Layer 4 of a small transformer language model trained on English Wikipedia (9 layers, counted from 0, width 64). Numbers have three digits each and are written without spaces.
A neuron adds its activation times its output weights to the MLP's output. To switch it off is to set its activation to zero at one token and run the rest of the model.

Output weights of the MLP neurons that the questions are about. A number n stands for (n - 500) times 0.0019.
n5: 465624359470504306625524394481557460414578442463671516444575374504562491592502454525418622463636511527517638567418598490564382484591536614420423524595493513839667533489476367474518659544348508
n19: 985641603470434536432506510452611501581716670497447434504550575480455363361518679502503477598510421473608402711475433515468495537609336633411471580383636558518443492470530345543439532509511562
n21: 528475489557408444516424731480485478453420447567453550471460309444545513484371432529587373485534414593601538459498569524491501338670630531605482658540501372417511350316552600393590718359563507
n28: 428394521507297364734666551411522552583418610459419544447382440492452497510709521350431313466569478666551571452457443440579541560403407749538615375363473468579547344598613611388542587426499626
n51: 570649313628496536367489923529450647539392537474689519520609533476668610709366461497638504444452552469490536731477442612548438478381405435508413680433460557530533497498542699540276489426508521
n57: 639736576536585323292605566167462467366380524591452468393407414572610387549483510653336480636557570477466331283486417543455581542614458661587591456526526403558521481594492555504520542300515544
n67: 521405389602569466560473163509370330608545443386444604567463385283312505431465332448602394687368581533511487320586390426506543451590641488451583717378507480568428555464441459636471409468628465
n68: 275442534443565507509578443477487576414593624540549660526432373332408450447336355557326594632577466460368357180498554483245519552455781564472577421418638368509421418584604464421598487622487448
n78: 460411473422334220571565717666362567377523656495403560446642503373356641564498501383605393633551493550602519704515629708455538571453676470562416406545454426353521558502717643374678466709372351
n88: 751347386528495164541558525571337529592545553516496697578440576513531407471532632416556448734593509651433293739602325579363602587541606614552430505530562424461593403367400463378380250395464458
n91: 450409608406520585531376586528615599464486551517474557539495458406549582529613434604717404407618436527374535600657636682403401616401597288612553499507337588459706426499477500488529375664583480
n94: 714711577499638630690558790426468604583662394526526469450565689539478678369475476444390550648476362545536591652354529437365510477499591313388517618584720605568472361658463484559515466520614487
n99: 345276455451430307492597616487373326516381276457557574300384567591447705397384468511539514527575424467454440607556351478635429439629379598251352618291573521463585440511523598516562363407537602
n104: 443668429319442503399633845538420369589390693684555518494330488600493542531448618585652426650408504317765487383481494400579675485470546556471426519510660521482444470499605595562436493456400567
n105: 363397582405526573421494564606533481571360584491702558584497591672746654488538443543508545529425660405537416289365512503434486463478333532631632585357636341366647473481732567292487394413605448
n126: 401403719378498431529509650597413510632614426569545607604457448579592520487354477608579456346434406380609578464618445559424440405519699465280597497593588720578493569561437423255556502504430319

Each question names a token from some text and the token that comes next. It shows the activations a of the neurons there, in the order above. A number n stands for (n - 500) times 0.007.

Then comes g, the gradient of the next token's log-probability with respect to the MLP's output, scaled to length 1. A neuron's effect is roughly proportional to its activation times (output weights . g). A number n stands for (n - 500) times 0.001.

" out", then ","
a: 496482479507597578461478469481504477481502532471
g: 548441577530535506521470495485355512343526322405259354269472508515442621549478373476566468333363310140509542585463638774640568408497283601694497457682442484378264406313549551575324387378355318
Switching off which neuron hurts the next token most? n51

" long", then "er"
a: 498494469559575484509507501477543477524503490499
g: 538531418181529490507466485522601366655501521330583371550499294579299692718692373336659693433577466445340290668500517562436507394547807408612509600546543525542527736534751402510590521670389629
Which two neurons, each switched off alone, lower its probability most, in order? n91, n57

" part", then "y"
a: 491526466510464504467477502496511456488501517482
g: 649554480280664467532424533246453579533217565567639599398533483361667806732417330498479452762376613333616569541485458404619573413648659427486398353558501577552407368456599344617341521714649428
Which neuron, switched off, raises the next token's probability most? n94

"ution", then "'s"
a: 373491485555494496499515496451493515473521519519
g: 373581345502610559359535455610640344465619340402348524287464653383432401649527616394536564439561342436273296328384448331437618488605112361346280643549439389584535418424586666567681487372407471
Switching off which neuron hurts the next token most? n88

" am", then "ong"
a: 515515491498559484502515506480511471508507511480
g: 417482452222571499351372422410293501364494302471565523606626741374445593587688700444579493406455486309609604414483346494735419462817414571516323326284526443484667334659626620568428643415562528
Switching off which neuron hurts the next token most? n94

"old", then " more"
a: 477512518537503454510482449481508459535543452543
g: 403540666517571523565542537624276639558239426480345424471799531348475221427499633400736357711612443421551391525560562566454399492430505470400574730344856511652669424449584486560384500675580543
Which two neurons, each switched off alone, lower its probability most, in order? n57, n104

"one", then " to"
a: 451509475500518571504500397462534505519485507531
g: 536553554507348628528277586506438533712292577545410486514373558668577401452560748492760588862505440489555563538344593482661668551756589335431592475514489720510535589504398827519555462385469306
Switching off which neuron hurts the next token most? n5

" a", then " re"
a: 515548497501522539492511501537527493360657499469
g: 588538511675427664588663635537242403502405628350676406350722500613439481459471470442361458474524486174446356480605560694342673348538337479422652473505521563375489354555374835684551497728555403
Switching off which neuron hurts the next token most? n104

" d", then "oc"
a: 502498529492542540507500517497518500493501505500
g: 506585346606616559426573556250398437547358714641421503768472674388356381392468270551469606494638539752428304559504422505567667429396517517420747642641552502485719541546539694730637574628708518
Which two neurons, each switched off alone, lower its probability most, in order? n57, n51

" l", then "ab"
a: 503506499497501498529454489501507511467511500489
g: 437360467718511586578621551649477412461487510469712434347506538659398663411525559476502617365392345690579632572380274477427378452697370732397438301441603495672741622470397215700427423416539747
Which neuron, switched off, raises the next token's probability most? n99

" th", then "ose"
a: 534529488492590496520500544505519505515489500472
g: 444525611419351506576463551440470290513439544485495518531824606448493449636617272552398553189539395178516440607492283661430427397437468550422721544620293413384624636540636854404523547504390501
Switching off which neuron hurts the next token most? n51

"ained", then " 0"
a: 497502457553499554499499465474539476542461526530
g: 522322581253215389573577551603583735510376679517434680508365503314443474404565556584294528418550467646426535494454494552538497562460419360658543637372526339541817537481582302345465160304554380
Which two neurons, each switched off alone, lower its probability most, in order? n28, n91

"at", then "ter"
a: 511476293493514520513475421441498519484571476492
g: 499484579573806563381400492347380084478532485615502556619597360703547404493549662371403367493604458673569598683537717551616336371371559560542491481511539471492741557327522369699238494644496435
Switching off which neuron hurts the next token most? n78

"ts", then " first"
a: 494511507455472438506449475513502501526723566503
g: 578406596501501409356407605693720449470298554422463505763528556475557466450410724535632327377605686601655348663357553594516717630298804606368473431438713510597511496483644478599653613384370314
Switching off which neuron hurts the next token most? n104

" as", then " it"
a: 511521489503510469488515460466516344359485489501
g: 419461593490515409544500490633464468375336792458342367441495502402491505587535590582393669598498521335246489481700728528542341468387459397589366621661407271427765739766266542350386517357595452
Which two neurons, each switched off alone, lower its probability most, in order? n94, n99

"ially", then " comm"
a: 322560444479435530461483483494492491338502495505
g: 459496469556462524449499507420405344556595412592733457495457369757205547446422499603266657674500429509471421545392690335557653547929644413657408438469415633339539472365399288437643479591620361
Switching off which neuron hurts the next token most? n51

",", then " along"
a: 556481461503504510496484506451485473527494497501
g: 608590461645516461546491465592574531611578409454214379551596427439426543593567353503643328171337584669530506536430561467374621389563246529439546505300708508228797538691472695283371467408486440
Switching off which neuron hurts the next token most? n68

"qu", then "ad"
a: 513493384508438537499530517500496521499505486519
g: 588602448226441428506468532595673540680571227626637462701409646444534591468437332511628482316478232638422504477452515345419517375413519511505386613447354544657306439509267442384418604882539330
Which neuron, switched off, raises the next token's probability most? n57

" reg", then "ard"
a: 607510480498541503481506515454522481494505472459
g: 582568458532528516423536565626339794490396571634557548342218642466441503504373478495402533306524529662531421441375473593535717488411238411399626346380467540742706431337534410835266646597529407
Which two neurons, each switched off alone, lower its probability most, in order? n51, n126

"ans", then "ion"
a: 233529490447482500534539481478511479476437504532
g: 610457366558560400436402468460627424462517509560676523748697280692542653530529644638508309646731525216520496626572749451620601529368544558479802490422460651604550537366374354506606331628647336
Switching off which neuron hurts the next token most? n28

"ir", then "it"
a: 605488390482638501482484519438527589471495500506
g: 547574558447526467495396485450395605416714417413601405539430220545348378342383574614397392519612763493784570505667630392465419664482722524465415172550392520546605642481217718392438593655433431
Which two neurons, each switched off alone, lower its probability most, in order? n5, n99

" Ad", then "min"
a: 532537516494409463469493458473497510500531507484
g: 516346428468334364664553506570427635672637487383770467530608565680559485596435431617489381252507542645383747569665348406654549757684446331691263417618552328598547306436543371489400438419516606
Which two neurons, each switched off alone, lower its probability most, in order? n57, n5

" ad", then "ult"
a: 497514495489476496556524462500499493499488488485
g: 392514332545557504550376463611563542560331595540429408607296471508608503658798601532461489489703476370663298552849443411796425497398774529522517462420381558557448612509575382478720377239427339
Which two neurons, each switched off alone, lower its probability most, in order? n94, n51

"l", then "c"
a: 564530433514555512514489441513451477478583518479
g: 499594505733552591571453479572527612547487461758525344408630423312513483492442612299514428263402476625431429533333443405399503543342780447331342557755380535437690629777534248632605268455513440
Which two neurons, each switched off alone, lower its probability most, in order? n21, n99

"'", then " and"
a: 487503482519501745504465506502499491532499493411
g: 257722377440656586484547553692528701545514550749569404380171482685483464608616432762645244368509471472487445552364635456582454372547424525685550444496493608470426476449582601661626554250523726
Switching off which neuron hurts the next token most? n57

"0", then "9"
a: 509467517516499483557482490513512526490501475515
g: 418561496446506606395495434406609422334389333277430257420383413430694446354576383535408371647302427668401487508501575351411469424477498517687874233561609366387404422652322582381468592673693445
Switching off which neuron hurts the next token most? n19

" d", then "ra"
a: 515502519492623528509482516506515502500498509489
g: 487480584340445521321533437559606573333458540504532624684260567530643443418418746466539494714595428517678813573263507409282479723655592278470334444426568578588520444341426206412431548341493572
Which neuron, switched off, raises the next token's probability most? n51

" under", then "way"
a: 471535489519501505492500493521494439464502500462
g: 336559517387527521379503462712583485465444514615661614694683289544469469704460532455423264785414449553347342464466590449428172314535349344384600563261616432586626467494755381542397353408462538
Which neuron, switched off, raises the next token's probability most? n99

"ed", then " by"
a: 503423448548518745500458573453518497499470531543
g: 461727316549694466515495512398326417590448572555516537553749578298476589400619334541492471324685467300380347505598504510646407528495067303466255534386417234507485624660399553467538524456506571
Switching off which neuron hurts the next token most? n57

"re", then "ach"
a: 486521582530452502483488484471497585475494504484
g: 663437615436480542462524503382493637404469441601285409545859559107414660508476419582416550417629442568185278339610445530504604555602417498370675702588593423583331433334346590551420522604424457
Which neuron, switched off, raises the next token's probability most? n28

" l", then "anguage"
a: 507522499498515469540483510499499511467513492500
g: 646557356492588413447512404513119702380544294452665298646577391478567315482545504423573462565350684459557582387699621647537654422527649274804682468584616591530376486485347488533654433655521444
Switching off which neuron hurts the next token most? n99

"ast", then "le"
a: 513122492553510496505495520473500471504501534522
g: 589406483541548426489429395527647609473369610797733664581499666377359657632592389568433670325695513386561522465550569386375762600469544434496504213436328671688708709307524463555451403380444427
Switching off which neuron hurts the next token most? n19

",", then " ent"
a: 499517458498505495539545478498344485534506525500
g: 533393472446472527623501564464632540449650781631579604319574143644480623485314356308491522325707409354405561560379474737340756516289491573543601502470635669293592391616480535636434585486527413
Which neuron, switched off, raises the next token's probability most? n91

" L", then "ife"
a: 502545507504502496538460496494509498480499486491
g: 562453394312655387341447433612272500436502403313355646554520375518629335564428383587520471806483367610456490488608574656594728361323314409509589435549681460375351696693611565576720565596604720
Switching off which neuron hurts the next token most? n67

"ian", then " James"
a: 499393472534499471545498025497503474450523491526
g: 533414518633412346507536416351391466378214442387500446887382515298519567461481458542495404516464601558558563558623259432556542280614747501232385725498567325578554315626624598561348576641501643
Which neuron, switched off, raises the next token's probability most? n99

" and", then " f"
a: 467537472516501479502491515504506516496502488498
g: 527459517500617520442435497502789411643552326449507324612231366776708535552417363390506588514432376534459361442308369582396557436614515433456707485496498585408616465770405355653506630631487883
Which neuron, switched off, raises the next token's probability most? n78

" the", then " h"
a: 498545469513497509500512506502521529493578512468
g: 501591617451362562572494477555655728570655465505388448437303228549446497531256295613406487658493387439455611411270531630545331592554501379480651336563428398635607565457459332591778481364708819
Which neuron, switched off, raises the next token's probability most? n104

"ign", then "ed"
a: 572434515538483497463487459448513468455577523515
g: 615510519581518401542395479418732417473332565285533572628403551530220691595514287611621435673497458531743464469368486422413296387419339462667541473396427774721368557788364583652455521604487655
Which neuron, switched off, raises the next token's probability most? n67

"el", then " of"
a: 497332500531578530567501482440498479501531541501
g: 573496674663445413505512485579628817462608393623568634494500558509321471644447524682425469657712509623547508477659419235626479536918510519619509441482386552181414454613530277539570465338606429
Switching off which neuron hurts the next token most? n57

"ard", then "l"
a: 472501438551465444462531269437510492461518500561
g: 517425401645654514675400319422564703641493541424642636598310561425598537422355735315557488421631519670610489508419657415471493662200813459348323495341184549578587482419552415555640439488468463
Switching off which neuron hurts the next token most? n57